Layer 6 of a small transformer language model trained on English Wikipedia (11 layers, counted from 0, width 64).
In attention head 1, each number of a token's query or key is one row of weights dot the token's vector x plus its bias. A token spreads its attention over itself and the tokens before it by the softmax of 0.177 times query dot key.
The model reads these tokens: " his" " stat" "ist" "ics" " are" " up" "d" "ated" " to" " his" " d" "ate" " of" " le" "av" "ing." "\n" "\n" "P" "l" "ay" "er:" "\n" "-" " Play" "ers" " mark" "ed" " " "*" " were" " reg"

Query weights of the head. A number n stands for (n - 500) times 0.0013.
q0 (bias 0.102): 552,391,730,318,318,441,468,610,517,792,610,558,535,375,606,489,296,496,376,578,515,685,524,461,279,578,598,331,143,287,587,740,358,345,575,492,423,576,327,608,578,703,465,527,494,459,593,331,586,596,469,512,715,563,394,426,560,313,406,677,516,585,530,385
q1 (bias -0.074): 653,366,292,368,551,820,676,506,484,369,616,497,400,494,374,478,630,664,488,498,473,571,734,297,519,525,637,396,614,556,260,595,140,521,378,387,704,548,574,517,315,517,401,543,756,543,568,169,615,737,482,554,445,351,310,666,283,628,467,441,700,542,454,437
q2 (bias -0.219): 497,456,429,552,339,459,618,627,481,448,231,384,579,500,433,462,548,375,557,526,666,276,519,497,284,292,598,526,680,620,455,415,745,407,391,444,440,545,676,629,476,580,472,565,269,407,521,770,345,517,682,550,452,624,519,511,707,509,560,398,576,539,493,319
q3 (bias -0.001): 495,657,475,450,500,414,640,427,253,305,549,701,465,574,360,635,275,493,522,650,665,360,679,300,683,495,377,396,380,472,613,566,571,592,693,451,354,571,558,679,622,644,317,331,473,619,342,445,528,614,160,423,418,808,518,754,345,605,693,504,261,412,277,551
q4 (bias -0.123): 612,614,591,356,524,351,337,622,649,309,295,368,379,661,709,654,475,375,590,442,242,472,389,366,627,560,602,631,514,532,370,546,479,602,500,508,515,539,897,433,800,476,466,822,268,428,324,260,435,615,438,444,561,535,448,636,675,436,320,604,520,272,583,390
q5 (bias -0.135): 470,661,273,350,336,433,519,519,634,369,754,589,394,513,405,433,600,634,459,700,775,505,476,296,474,625,777,465,492,603,532,475,487,301,477,590,618,363,402,579,469,496,676,468,454,485,359,435,555,504,199,562,597,555,636,401,538,423,338,448,564,477,410,546
q6 (bias 0.051): 469,471,412,530,542,354,433,455,815,455,362,371,262,548,446,641,360,553,524,613,395,464,347,649,282,468,322,577,605,612,542,482,498,460,650,435,732,688,361,573,251,761,476,480,603,506,627,475,546,614,174,633,352,689,604,577,346,383,636,396,479,460,656,484
q7 (bias -0.112): 506,512,552,624,872,551,326,244,634,326,481,581,432,549,533,598,502,348,281,570,234,447,474,601,602,483,549,586,614,554,500,588,575,355,420,232,12,484,415,611,542,829,509,543,612,387,465,466,570,369,475,698,816,440,460,632,573,458,330,419,505,379,625,516
q8 (bias 0.112): 462,732,802,779,339,545,372,455,375,554,763,586,477,526,469,484,643,623,530,364,578,536,561,487,333,240,392,463,551,324,526,694,366,600,270,514,672,424,303,477,533,721,395,378,505,501,649,544,455,510,505,300,381,559,566,554,551,393,321,604,413,458,448,563
q9 (bias -0.023): 523,638,412,545,753,514,526,662,373,650,583,461,569,452,568,329,549,380,539,508,552,477,736,532,552,455,677,359,489,542,454,542,341,796,463,651,245,449,466,701,580,473,375,565,261,344,430,606,710,553,387,196,443,600,684,496,217,356,595,127,604,344,644,376
q10 (bias 0.230): 536,459,563,423,310,627,637,576,707,439,774,359,430,206,349,538,525,571,345,451,473,572,669,337,585,694,859,675,576,565,449,457,449,620,580,342,286,456,669,505,534,575,565,312,484,438,472,616,129,301,555,411,273,606,542,546,591,492,268,553,530,573,574,529
q11 (bias 0.001): 385,477,458,627,534,664,521,303,619,544,481,350,519,238,524,717,501,349,520,562,453,646,447,432,404,522,634,496,514,407,738,562,410,535,651,770,611,222,664,565,409,621,561,352,263,450,330,468,665,532,353,605,525,353,184,409,414,555,692,582,566,600,432,505
q12 (bias 0.042): 516,477,434,485,507,435,357,416,481,444,564,358,642,358,546,160,404,543,738,371,495,835,538,515,474,279,390,632,679,538,536,580,478,573,574,430,252,513,647,577,524,544,383,526,639,468,610,433,505,693,196,431,496,625,603,151,917,497,588,215,683,346,484,646
q13 (bias -0.187): 553,702,347,618,586,491,403,656,547,407,370,471,437,142,549,679,427,342,716,306,658,551,658,550,490,809,497,588,510,683,339,590,646,382,643,463,410,487,450,337,457,424,393,295,655,532,514,753,473,514,612,327,434,514,365,419,587,479,579,367,494,452,555,398
q14 (bias -0.177): 516,508,317,350,617,225,559,527,416,642,833,723,557,545,734,591,277,466,568,516,497,735,402,495,607,502,509,529,366,408,408,437,585,238,538,524,522,244,690,601,710,369,228,470,613,519,622,684,346,249,392,265,487,433,611,347,588,474,575,556,738,328,530,429
q15 (bias 0.142): 429,641,544,497,356,435,333,622,478,258,560,419,598,358,312,173,591,193,601,405,498,396,602,621,529,386,555,490,360,585,548,506,460,575,831,243,540,765,511,539,515,733,573,663,686,469,286,558,642,267,679,256,638,438,784,649,361,422,685,649,293,688,327,425
q16 (bias 0.042): 340,194,507,678,316,673,519,724,339,252,410,668,401,575,666,732,552,477,448,627,271,755,361,550,719,560,583,352,469,303,571,545,502,520,575,430,361,418,624,274,654,398,275,531,620,672,400,408,670,387,280,557,684,664,418,423,575,862,529,229,496,618,417,503
q17 (bias 0.066): 747,408,582,497,604,234,634,320,268,323,519,402,420,405,479,709,463,396,355,185,641,591,476,354,705,510,656,504,497,629,823,514,653,517,626,450,631,585,472,515,459,702,484,687,378,279,629,519,262,267,501,671,580,505,496,455,511,344,376,455,570,417,534,527
q18 (bias 0.088): 522,543,429,412,544,616,536,615,453,546,490,604,446,378,512,668,482,724,418,647,388,477,236,517,494,407,521,290,637,544,555,546,397,499,584,496,557,546,226,354,458,570,442,303,613,587,348,562,501,487,910,517,449,602,650,118,551,426,486,697,431,399,333,721
q19 (bias 0.054): 555,650,688,589,468,460,318,484,455,541,483,591,503,590,480,494,288,485,121,260,495,624,708,585,480,388,618,404,296,574,256,573,677,378,451,664,706,514,387,518,477,529,505,393,346,589,671,170,509,437,559,518,436,868,399,375,476,671,491,527,570,605,393,658
q20 (bias 0.129): 759,505,482,437,101,292,313,512,454,385,581,547,415,433,362,646,729,404,410,545,737,277,494,524,442,436,539,482,540,520,661,745,460,496,459,526,626,444,583,653,414,495,424,476,480,535,472,541,691,332,525,609,624,640,458,421,655,468,500,359,501,107,667,792
q21 (bias 0.203): 430,351,669,381,564,585,453,339,730,577,618,683,697,577,536,576,452,423,549,465,613,332,272,442,713,483,416,272,604,534,620,341,518,277,388,618,458,635,647,450,635,343,632,621,925,888,203,621,265,533,368,535,420,436,472,398,148,405,400,447,584,650,477,282
q22 (bias -0.011): 541,332,534,309,490,519,608,592,702,584,464,191,524,691,431,498,406,596,363,779,549,441,605,530,405,555,507,171,520,554,573,364,568,492,650,409,531,499,666,560,399,535,407,286,669,621,391,495,594,552,491,352,512,461,380,451,314,506,567,696,399,393,672,512
q23 (bias -0.003): 731,649,444,636,554,479,485,447,272,557,497,630,454,469,432,545,404,476,444,540,456,389,481,283,263,606,468,128,432,367,238,707,796,564,260,319,454,518,559,389,718,583,549,589,430,521,573,726,575,600,304,515,524,303,609,552,548,494,464,577,682,513,617,682
q24 (bias -0.019): 525,589,389,451,736,612,394,566,352,488,678,239,412,475,384,455,684,532,534,634,554,260,661,607,338,583,545,446,495,597,622,331,694,460,774,623,448,483,338,548,644,438,221,570,418,548,684,534,43,622,568,296,559,452,320,395,489,442,341,621,581,483,386,613
q25 (bias 0.148): 511,392,506,662,716,457,837,613,464,348,641,492,451,226,463,511,628,637,405,295,569,544,206,581,433,674,428,392,485,398,374,471,532,532,342,392,383,391,525,939,492,407,645,239,600,495,472,337,391,602,655,765,591,535,334,446,459,592,438,558,484,613,515,513
q26 (bias -0.048): 671,483,512,586,660,623,397,527,545,602,356,645,484,252,198,428,670,124,350,713,504,589,406,432,662,455,518,549,643,604,621,409,514,485,440,569,596,568,280,419,509,221,359,499,374,506,564,621,492,623,328,435,580,860,515,639,475,453,398,300,508,594,475,590
q27 (bias 0.096): 227,404,697,502,641,293,536,618,566,414,644,588,754,358,438,530,390,580,412,295,349,357,249,426,354,494,740,497,436,755,710,640,466,577,488,513,656,613,595,491,535,540,399,527,213,392,617,470,620,535,431,316,721,432,343,624,561,344,472,503,677,471,590,484
q28 (bias -0.108): 633,520,891,577,487,467,697,468,452,460,508,286,516,412,516,525,611,425,658,330,424,450,574,430,516,221,495,295,588,443,535,786,701,289,518,569,446,413,444,527,112,532,477,767,513,695,349,388,592,615,572,417,380,488,597,487,351,707,663,350,509,494,437,474
q29 (bias -0.135): 451,493,481,719,561,499,744,390,356,354,546,331,298,521,773,428,523,531,355,508,662,503,662,492,492,294,530,678,486,514,651,586,494,427,654,448,874,493,492,633,502,343,500,262,384,415,569,553,253,583,397,497,804,557,757,186,280,750,270,404,380,537,684,288
q30 (bias 0.139): 619,203,511,359,503,571,554,455,538,347,743,595,552,741,589,242,600,808,618,510,517,720,433,391,291,534,423,515,575,461,415,624,566,647,499,606,499,633,378,332,460,456,438,289,445,618,421,644,517,375,407,501,467,497,402,701,334,484,366,538,375,687,316,568
q31 (bias -0.312): 415,332,598,448,736,510,477,432,528,434,669,293,557,556,541,725,483,207,723,359,654,571,730,585,375,538,814,487,398,516,385,410,482,487,557,447,332,737,368,577,469,510,428,389,428,428,572,320,590,458,375,377,597,549,539,431,696,555,593,566,641,431,306,357

Key weights of the head. A number n stands for (n - 500) times 0.0014.
k0 (bias 0.015): 618,254,573,654,448,424,584,415,580,762,645,489,431,398,431,603,513,589,662,318,314,629,408,538,422,448,706,330,299,367,567,471,664,513,519,404,459,457,477,575,555,771,505,360,545,256,716,414,490,571,432,648,405,447,246,623,685,529,331,726,357,699,326,520
k1 (bias -0.181): 714,677,310,603,556,618,401,536,560,586,601,515,350,357,461,496,427,611,496,416,441,675,588,369,578,754,768,371,542,695,373,410,334,525,517,496,491,540,202,549,380,333,504,586,679,450,520,384,623,635,367,311,612,500,535,730,571,476,336,368,572,199,222,538
k2 (bias -0.062): 480,573,675,455,402,515,498,676,756,207,392,616,536,649,462,703,439,426,375,456,524,566,382,638,452,653,557,377,618,417,509,458,626,287,433,537,546,538,510,579,458,346,592,454,317,500,494,772,419,437,585,572,405,399,517,317,394,516,587,462,635,380,520,425
k3 (bias 0.298): 427,704,468,480,359,509,574,363,330,613,416,514,603,444,536,523,688,587,731,592,708,515,467,454,663,467,348,619,538,487,426,494,453,313,690,529,446,403,446,298,579,683,614,407,286,698,635,592,432,704,295,468,565,486,473,525,382,595,444,416,217,242,426,678
k4 (bias 0.059): 479,508,465,557,467,451,472,363,576,347,798,631,272,683,429,711,342,314,540,518,315,345,328,496,580,511,509,485,713,510,331,690,329,735,440,357,552,319,550,606,503,425,474,636,146,619,510,452,461,648,562,783,653,481,401,328,596,514,544,601,440,688,498,388
k5 (bias 0.133): 611,369,436,355,427,638,474,323,466,399,568,494,459,594,714,509,613,533,539,522,421,664,555,394,372,487,584,599,411,513,410,484,715,482,515,514,596,508,688,588,318,389,425,673,408,732,599,566,505,479,388,290,484,623,269,606,378,690,117,526,540,400,373,648
k6 (bias -0.241): 403,480,327,615,523,345,345,622,508,530,555,392,462,502,337,621,298,636,471,509,467,549,604,580,597,251,315,644,582,310,619,574,647,402,610,695,633,679,415,472,255,558,365,649,372,399,638,843,602,320,347,525,476,561,586,580,443,428,638,575,386,450,295,549
k7 (bias -0.118): 517,692,539,332,626,540,274,646,532,502,600,553,537,336,555,635,298,413,319,618,432,732,472,479,614,358,457,602,518,319,564,744,424,341,461,475,353,505,605,531,747,414,326,294,413,464,394,173,541,528,374,588,633,626,368,546,647,690,671,524,665,635,440,255
k8 (bias 0.058): 634,584,679,385,393,448,575,462,263,767,499,606,550,497,717,626,706,745,649,385,502,193,499,470,590,268,452,467,411,459,523,641,521,573,595,472,496,444,372,381,629,614,493,563,592,225,574,506,618,595,477,404,394,166,521,481,371,436,349,440,624,439,420,465
k9 (bias 0.026): 410,747,532,434,569,651,597,537,457,414,463,476,464,255,704,266,570,464,696,481,403,791,550,427,469,431,494,301,690,374,714,511,218,527,353,538,442,618,327,294,355,506,333,571,451,593,817,491,481,566,522,730,295,365,522,426,403,615,654,288,619,478,616,692
k10 (bias 0.153): 400,457,383,281,677,603,530,454,466,563,510,370,439,494,482,504,579,592,428,458,633,619,588,523,533,660,741,591,298,536,443,396,470,499,583,456,247,782,494,629,398,606,374,380,379,482,471,554,481,648,657,546,628,257,510,320,419,552,388,506,542,488,478,478
k11 (bias 0.123): 448,568,590,474,433,178,638,202,656,461,292,417,421,511,392,558,185,465,680,340,581,516,577,611,532,629,636,552,478,513,679,405,386,450,629,421,348,496,536,659,462,482,562,610,534,685,335,359,557,352,302,591,445,726,507,535,715,622,407,521,478,708,425,524
k12 (bias -0.071): 459,491,462,371,596,463,526,453,380,447,691,519,773,599,307,382,461,509,577,632,290,659,659,603,486,536,302,441,745,223,812,559,463,620,515,303,437,345,572,621,236,603,500,450,549,433,494,604,552,795,378,637,460,539,485,412,377,489,418,170,603,280,639,560
k13 (bias 0.082): 537,571,288,403,489,627,675,502,265,360,493,579,579,230,476,648,432,388,552,525,655,545,530,501,470,737,292,437,485,334,606,459,456,382,631,306,592,481,376,380,546,459,498,520,527,454,333,735,350,366,794,386,660,586,583,479,522,617,677,459,438,614,466,653
k14 (bias 0.059): 658,441,406,376,460,380,495,276,332,546,809,504,588,664,931,362,435,534,360,512,704,592,377,605,309,619,306,655,670,269,483,352,323,421,419,434,576,334,677,455,504,460,367,270,517,539,830,536,433,416,591,489,601,477,527,533,586,514,533,605,551,521,466,607
k15 (bias -0.088): 646,504,647,499,410,617,274,603,638,282,567,415,532,431,399,277,594,488,626,466,357,368,643,431,445,504,582,471,497,366,442,611,549,516,905,557,536,612,576,153,520,521,467,370,454,507,400,688,712,488,587,442,301,320,627,342,611,501,787,387,241,642,373,721
k16 (bias 0.070): 296,369,349,719,370,458,499,546,389,489,551,536,383,535,581,716,639,397,499,519,443,657,468,535,613,580,611,546,632,478,560,586,451,314,509,478,428,202,522,285,470,596,688,340,601,598,371,19,914,525,435,695,761,554,498,570,639,328,312,415,504,573,499,454
k17 (bias 0.035): 433,513,499,362,261,299,305,524,452,585,576,403,290,477,460,618,399,470,642,502,420,577,481,454,461,625,595,674,423,397,665,391,561,732,445,665,278,502,682,615,528,611,643,371,386,436,646,630,189,293,600,567,739,520,545,300,479,623,679,420,553,565,541,413
k18 (bias 0.105): 689,377,386,421,434,512,515,566,439,780,423,379,505,241,640,614,340,581,361,505,485,536,363,589,399,214,480,565,544,771,403,563,774,378,522,453,592,501,689,438,496,701,603,447,749,608,205,661,571,541,688,486,460,437,369,482,601,410,443,424,435,314,460,533
k19 (bias 0.012): 760,689,421,442,511,603,705,574,431,496,344,216,473,508,401,565,757,398,294,378,335,274,209,530,394,510,582,630,374,498,595,574,617,502,465,608,546,393,387,554,576,814,668,494,425,381,547,441,388,494,474,442,638,549,460,404,401,617,376,533,568,547,515,608
k20 (bias 0.124): 430,535,428,276,393,355,265,626,248,398,447,457,711,406,555,569,561,268,711,569,387,472,617,372,613,459,672,555,569,443,548,602,671,309,629,558,773,427,625,687,541,630,602,447,545,586,775,568,434,498,511,576,399,528,433,210,509,417,251,388,493,497,541,498
k21 (bias -0.036): 340,283,316,510,535,705,670,401,641,646,413,388,465,783,464,621,409,603,542,730,531,505,434,429,548,379,629,745,414,621,447,536,488,456,259,624,473,551,567,322,587,146,451,334,741,371,591,485,400,476,506,389,241,631,584,516,620,352,655,488,273,457,523,643
k22 (bias 0.245): 497,603,403,543,627,435,542,709,713,644,505,523,513,449,477,383,445,494,489,534,604,553,513,610,557,372,571,490,464,691,527,391,604,302,334,354,520,511,469,558,301,545,308,390,549,598,614,568,524,397,463,294,419,539,626,381,560,603,407,592,238,550,310,646
k23 (bias 0.232): 392,750,418,559,320,532,336,547,226,513,469,649,575,691,539,455,383,648,520,560,550,484,443,541,548,445,521,245,409,347,301,751,625,505,279,418,387,418,259,424,802,577,454,461,631,525,644,678,515,641,481,439,613,450,295,440,553,330,408,506,702,666,485,640
k24 (bias 0.052): 501,756,526,275,475,352,491,488,583,503,711,496,465,297,387,523,505,664,465,582,594,289,690,498,250,648,495,528,429,547,596,411,364,423,419,314,431,741,494,526,543,493,458,591,568,570,544,564,282,480,583,301,511,293,432,484,543,511,337,719,477,440,992,549
k25 (bias 0.066): 542,402,366,491,605,396,728,934,517,615,401,463,473,421,561,389,451,400,453,313,566,737,621,626,482,608,544,633,585,598,387,446,627,573,499,608,282,415,621,532,774,506,549,620,389,202,479,360,336,541,586,357,619,617,340,532,472,289,393,397,374,497,587,523
k26 (bias -0.166): 424,509,330,489,336,568,514,363,615,483,418,347,502,404,514,815,535,267,473,449,572,682,746,528,392,334,738,612,452,458,587,484,493,291,401,375,558,669,424,431,518,451,648,574,446,483,676,535,575,620,466,493,371,399,482,727,390,600,720,316,684,439,542,238
k27 (bias 0.088): 474,467,648,414,523,310,491,459,581,529,413,409,277,592,608,560,294,564,610,535,386,639,550,508,462,570,479,535,685,476,210,491,567,545,654,488,599,376,384,442,257,574,416,485,369,305,678,463,402,480,577,655,371,556,411,546,431,533,529,533,679,773,612,513
k28 (bias 0.052): 509,491,524,319,124,587,556,577,764,576,536,609,674,344,563,565,479,566,586,442,354,351,368,544,603,460,696,512,436,519,567,715,526,548,351,626,551,365,233,528,420,382,560,467,372,419,321,595,505,488,508,582,404,654,727,380,404,543,496,315,397,595,475,772
k29 (bias -0.052): 734,580,567,476,492,476,566,461,552,216,521,595,282,384,678,570,696,835,241,528,367,252,615,367,602,524,394,797,554,611,903,344,399,568,436,429,305,536,612,358,451,523,458,556,345,512,726,609,539,255,452,437,697,733,402,346,299,460,334,332,481,544,514,472
k30 (bias 0.155): 433,353,538,524,344,521,690,563,394,588,471,566,419,476,404,300,544,679,457,776,661,641,116,331,402,429,515,571,483,646,354,419,715,633,651,423,555,420,545,434,404,287,514,602,598,442,544,522,762,711,431,450,506,338,542,658,414,513,291,569,487,548,482,381
k31 (bias -0.008): 614,593,677,317,468,465,602,679,730,466,640,484,532,371,467,522,497,423,447,728,439,685,562,528,459,640,417,572,419,386,615,345,365,613,574,358,454,365,443,553,549,512,576,570,287,585,473,397,364,261,433,610,473,294,415,621,577,612,442,445,568,513,274,702

The vector x that enters this layer's attention at each token. A number n stands for (n - 500) times 0.0077.
0 " his": 444,747,652,356,546,458,383,458,511,165,428,674,320,589,359,631,506,527,651,586,368,377,724,455,348,531,371,728,518,442,464,624,368,589,539,225,519,621,575,686,548,515,330,543,493,487,547,685,364,570,593,677,530,492,435,211,433,504,446,244,487,499,643,659
1 " stat": 293,662,694,146,541,619,304,617,596,228,504,659,622,431,557,388,421,614,602,495,512,366,431,438,494,456,444,386,656,402,665,617,316,446,732,287,534,587,632,432,438,582,494,607,327,668,362,671,683,369,534,513,365,533,652,435,482,391,451,299,665,537,598,517
2 "ist": 540,552,608,376,523,592,310,509,739,219,590,814,465,569,518,349,500,440,459,729,287,437,501,660,514,372,456,366,610,309,404,506,392,645,482,252,614,656,416,572,483,630,427,387,390,798,441,748,577,353,522,677,399,473,418,475,444,494,563,293,526,478,669,483
3 "ics": 421,597,565,440,444,621,236,571,646,216,517,696,358,504,368,355,434,484,656,678,236,399,578,556,504,421,323,417,588,358,535,554,347,453,600,287,669,506,486,637,576,720,380,530,227,630,452,756,473,561,701,480,508,361,513,518,502,489,559,324,615,624,727,514
4 " are": 510,690,581,664,504,579,350,467,573,130,504,634,466,572,413,604,420,411,479,701,469,375,719,487,356,597,292,569,365,323,615,723,489,429,575,430,498,502,492,232,416,549,402,525,412,537,432,602,357,612,508,766,431,267,521,437,516,433,528,354,597,862,634,513
5 " up": 552,580,476,272,577,466,508,413,536,187,701,688,372,538,337,634,566,342,763,609,278,284,571,303,521,717,354,623,417,328,519,741,374,506,510,418,521,581,570,515,601,387,322,608,494,646,606,538,514,654,615,602,484,397,375,282,619,542,347,485,587,446,655,420
6 "d": 434,461,549,331,632,616,261,347,434,303,850,626,368,456,621,624,580,394,354,634,534,354,502,410,388,735,361,452,575,385,604,584,376,629,695,335,541,594,304,583,623,422,322,415,438,698,438,544,480,552,592,536,714,322,436,264,419,530,437,561,686,549,581,627
7 "ated": 453,508,654,345,563,519,289,354,513,340,616,814,300,443,475,598,392,394,606,593,376,310,657,458,593,715,403,465,453,306,430,492,408,580,618,299,575,482,499,528,548,648,234,495,410,733,613,500,421,499,672,417,676,306,547,410,532,530,612,346,447,625,833,531
8 " to": 419,668,632,408,588,619,401,401,527,318,516,769,320,757,410,608,441,381,509,663,379,342,658,417,494,658,317,598,457,347,406,579,286,705,715,578,465,439,452,448,553,510,417,443,372,569,633,423,286,643,629,470,528,568,391,217,441,673,433,441,411,708,707,435
9 " his": 460,762,620,375,587,462,294,374,451,246,438,738,226,560,415,547,500,489,606,581,429,396,666,420,340,520,333,746,480,532,466,641,361,580,565,302,471,723,628,702,559,519,324,569,507,525,579,496,409,581,532,678,458,483,423,185,470,496,468,336,453,547,763,607
10 " d": 317,533,548,371,479,521,369,583,385,81,639,556,741,341,693,671,446,406,583,611,455,374,434,319,465,530,456,465,580,450,768,683,557,694,761,521,575,667,498,744,519,434,310,396,400,563,519,558,471,348,407,615,545,429,423,306,350,616,346,477,544,483,555,514
11 "ate": 550,555,768,289,563,320,395,460,621,276,608,616,301,469,294,412,465,517,607,654,453,502,659,383,569,682,449,612,367,346,536,548,378,622,549,485,545,419,452,543,552,749,169,434,334,804,492,462,583,499,576,424,468,452,602,452,555,621,459,288,367,433,768,620
12 " of": 365,714,596,412,604,596,312,429,393,306,505,626,282,565,356,510,377,375,617,632,345,477,717,435,406,485,433,558,392,373,518,635,366,785,770,459,558,446,632,473,445,588,420,347,470,695,648,531,359,589,589,580,571,402,520,204,527,545,411,374,338,650,755,609
13 " le": 408,688,815,323,547,395,468,486,558,361,529,464,575,474,577,370,533,540,396,596,748,422,382,333,540,498,363,359,334,225,574,635,377,688,743,586,514,534,643,663,459,450,412,454,361,382,523,501,436,545,350,558,622,705,466,289,400,545,352,549,462,712,810,398
14 "av": 514,577,748,375,198,479,429,336,344,391,514,812,473,407,747,372,434,401,565,446,543,455,587,597,575,591,575,573,453,285,723,471,593,384,541,413,316,527,590,497,458,357,566,377,291,612,498,624,506,539,452,824,327,415,588,436,423,524,507,341,428,700,665,692
15 "ing.": 546,555,583,299,354,507,158,320,440,339,474,565,500,608,140,467,552,452,623,477,339,385,623,487,440,559,519,589,482,426,438,562,550,871,575,386,767,446,534,417,478,510,493,566,407,504,493,463,258,708,418,473,459,402,656,436,434,661,608,526,722,646,708,620
16 "\n": 343,709,547,262,329,519,305,477,519,304,561,550,538,453,180,366,461,545,715,479,415,318,703,521,573,362,425,408,609,665,407,398,563,664,681,663,506,438,497,330,636,409,349,549,334,600,595,540,297,493,521,587,530,534,337,357,514,642,616,598,701,666,721,566
17 "\n": 343,744,555,277,343,469,372,553,563,337,577,572,551,487,196,388,442,619,685,466,454,294,717,521,589,385,421,367,546,658,393,405,610,663,682,665,462,435,461,399,636,357,352,521,322,589,507,597,249,460,534,541,432,550,356,318,538,643,574,683,637,633,729,574
18 "P": 380,552,523,505,584,356,309,470,505,475,574,480,758,541,637,253,482,497,657,359,532,206,442,476,431,575,513,522,487,393,419,478,356,478,715,540,460,622,494,587,479,324,540,459,431,666,337,683,478,563,732,467,422,462,209,322,335,423,682,580,588,607,853,736
19 "l": 606,481,714,539,492,691,464,509,537,412,602,264,587,307,465,434,299,524,479,643,480,379,335,409,401,563,363,328,373,413,403,605,285,697,727,639,378,522,415,654,446,371,472,585,383,454,327,493,419,396,681,762,470,461,511,516,630,364,542,789,506,552,812,641
20 "ay": 580,476,626,419,648,482,424,474,514,514,423,653,483,297,319,457,604,635,570,707,484,277,298,668,547,616,350,466,367,315,378,385,290,518,641,414,469,536,641,563,567,561,371,447,390,677,657,491,391,486,586,800,258,455,631,405,564,309,517,484,385,591,876,575
21 "er:": 346,482,427,374,577,492,312,360,580,299,419,472,231,465,258,454,540,501,706,496,355,308,649,553,605,546,298,530,482,460,595,521,607,680,631,453,627,481,579,445,551,499,457,435,463,569,588,559,323,501,668,584,386,281,572,227,489,714,716,705,535,558,856,565
22 "\n": 318,698,461,243,328,482,361,457,530,361,586,584,510,481,193,323,479,599,685,507,446,270,656,518,539,354,380,378,662,683,496,418,526,631,663,670,446,530,537,272,597,474,443,551,364,600,580,499,293,444,500,622,515,580,350,352,518,588,617,611,573,717,821,531
23 "-": 527,627,428,527,439,438,452,478,575,367,583,403,514,490,382,508,495,560,642,506,536,292,679,376,334,631,312,390,490,421,409,498,590,850,562,476,565,541,521,300,317,548,462,376,531,701,444,522,311,503,597,730,365,557,392,268,393,571,610,663,384,603,975,465
24 " Play": 331,465,601,536,595,530,518,506,541,262,426,572,502,398,412,321,408,664,705,358,585,255,766,448,734,698,351,433,366,193,474,321,340,507,537,397,547,702,429,504,380,697,407,584,522,520,451,456,457,657,602,585,348,653,608,390,434,477,594,528,466,590,826,528
25 "ers": 320,264,527,534,605,674,369,465,587,416,527,594,475,175,403,283,483,709,644,650,305,434,542,499,534,506,272,424,535,423,508,536,305,462,586,436,542,665,519,496,613,619,533,545,330,770,440,669,249,600,681,543,342,473,533,542,429,531,457,434,467,714,816,437
26 " mark": 422,477,717,637,405,621,430,501,495,286,606,582,405,486,427,282,597,428,593,605,398,372,432,528,522,658,444,466,265,269,586,435,321,579,802,566,423,811,386,286,473,711,332,599,331,554,482,550,471,713,318,603,353,570,554,538,559,523,407,436,502,599,774,495
27 "ed": 257,282,482,471,521,659,331,299,527,362,646,755,411,362,423,582,393,480,642,579,330,314,662,531,547,574,324,435,362,343,401,548,376,539,554,453,605,605,488,519,480,588,279,571,411,784,547,544,472,611,585,436,510,310,567,583,561,542,576,506,384,742,882,554
28 " ": 420,504,591,668,580,572,358,339,489,252,642,325,671,585,602,377,604,560,615,501,263,539,385,516,596,653,410,381,494,574,524,626,384,632,557,597,632,818,351,388,600,576,565,618,254,506,361,399,409,441,411,613,386,382,346,222,429,758,365,543,447,638,683,474
29 "*": 462,511,402,432,397,610,436,408,638,422,389,366,436,434,230,402,469,666,684,559,466,325,410,598,647,655,425,535,380,561,296,496,433,629,557,476,516,454,531,402,538,677,497,472,144,792,488,389,444,631,364,765,450,532,365,449,348,566,538,631,652,827,705,585
30 " were": 422,627,498,639,477,637,380,406,485,277,526,475,390,544,381,564,421,421,425,735,451,360,728,414,475,613,316,633,328,333,554,726,470,374,573,444,463,608,587,355,412,474,450,471,500,682,390,458,278,717,446,652,515,318,482,536,496,435,545,424,415,897,805,667
31 " reg": 437,518,608,503,308,639,388,561,488,264,733,488,426,561,496,509,425,463,508,322,661,366,418,435,409,580,371,445,538,211,568,627,379,487,717,573,418,595,528,407,700,519,551,870,479,602,388,491,577,348,541,551,709,531,500,335,305,351,402,534,281,705,758,593

Token 7 "ated".
To which token does it give the most attention? 7 "ated"

Token 21 "er:".
To which token does it give the most attention? 18 "P"

Token 9 " his".
To which token does it give the most attention? 0 " his"

Token 28 " ".
To which token does it give the most attention? 19 "l"

Token 4 " are".
Which token does it look at most, and with what share of its attention? 4 " are", with about 70%

Token 30 " were".
To which token does it give the most attention? 30 " were"

Token 18 "P".
Which token does it look at most, and with what share of its attention? 18 "P", with about 80%

Token 16 "\n".
Which two tokens does it look at most, in order? 15 "ing.", 0 " his"

Token 17 "\n".
Which two tokens does it look at most, in order? 0 " his", 9 " his"

Token 8 " to".
To which token does it give the most attention? 6 "d"

Token 22 "\n".
Which two tokens does it look at most, in order? 21 "er:", 18 "P"

Token 11 "ate".
Which two tokens does it look at most, in order? 10 " d", 5 " up"

Token 5 " up".
Which token does it look at most, and with what share of its attention? 5 " up", with about 90%

Token 14 "av".
To which token does it give the most attention? 14 "av"

Token 13 " le".
Which token does it look at most, and with what share of its attention? 9 " his", with about 30%

Token 24 " Play".
Which token does it look at most, and with what share of its attention? 24 " Play", with about 50%

Token 15 "ing.".
To which token does it give the most attention? 15 "ing."

Token 23 "-".
To which token does it give the most attention? 17 "\n"

Token 19 "l".
To which token does it give the most attention? 17 "\n"

Token 12 " of".
To which token does it give the most attention? 9 " his"

Token 26 " mark".
To which token does it give the most attention? 26 " mark"

Token 29 "*".
To which token does it give the most attention? 29 "*"

Token 20 "ay".
To which token does it give the most attention? 18 "P"

Token 6 "d".
Which token does it look at most, and with what share of its attention? 5 " up", with about 60%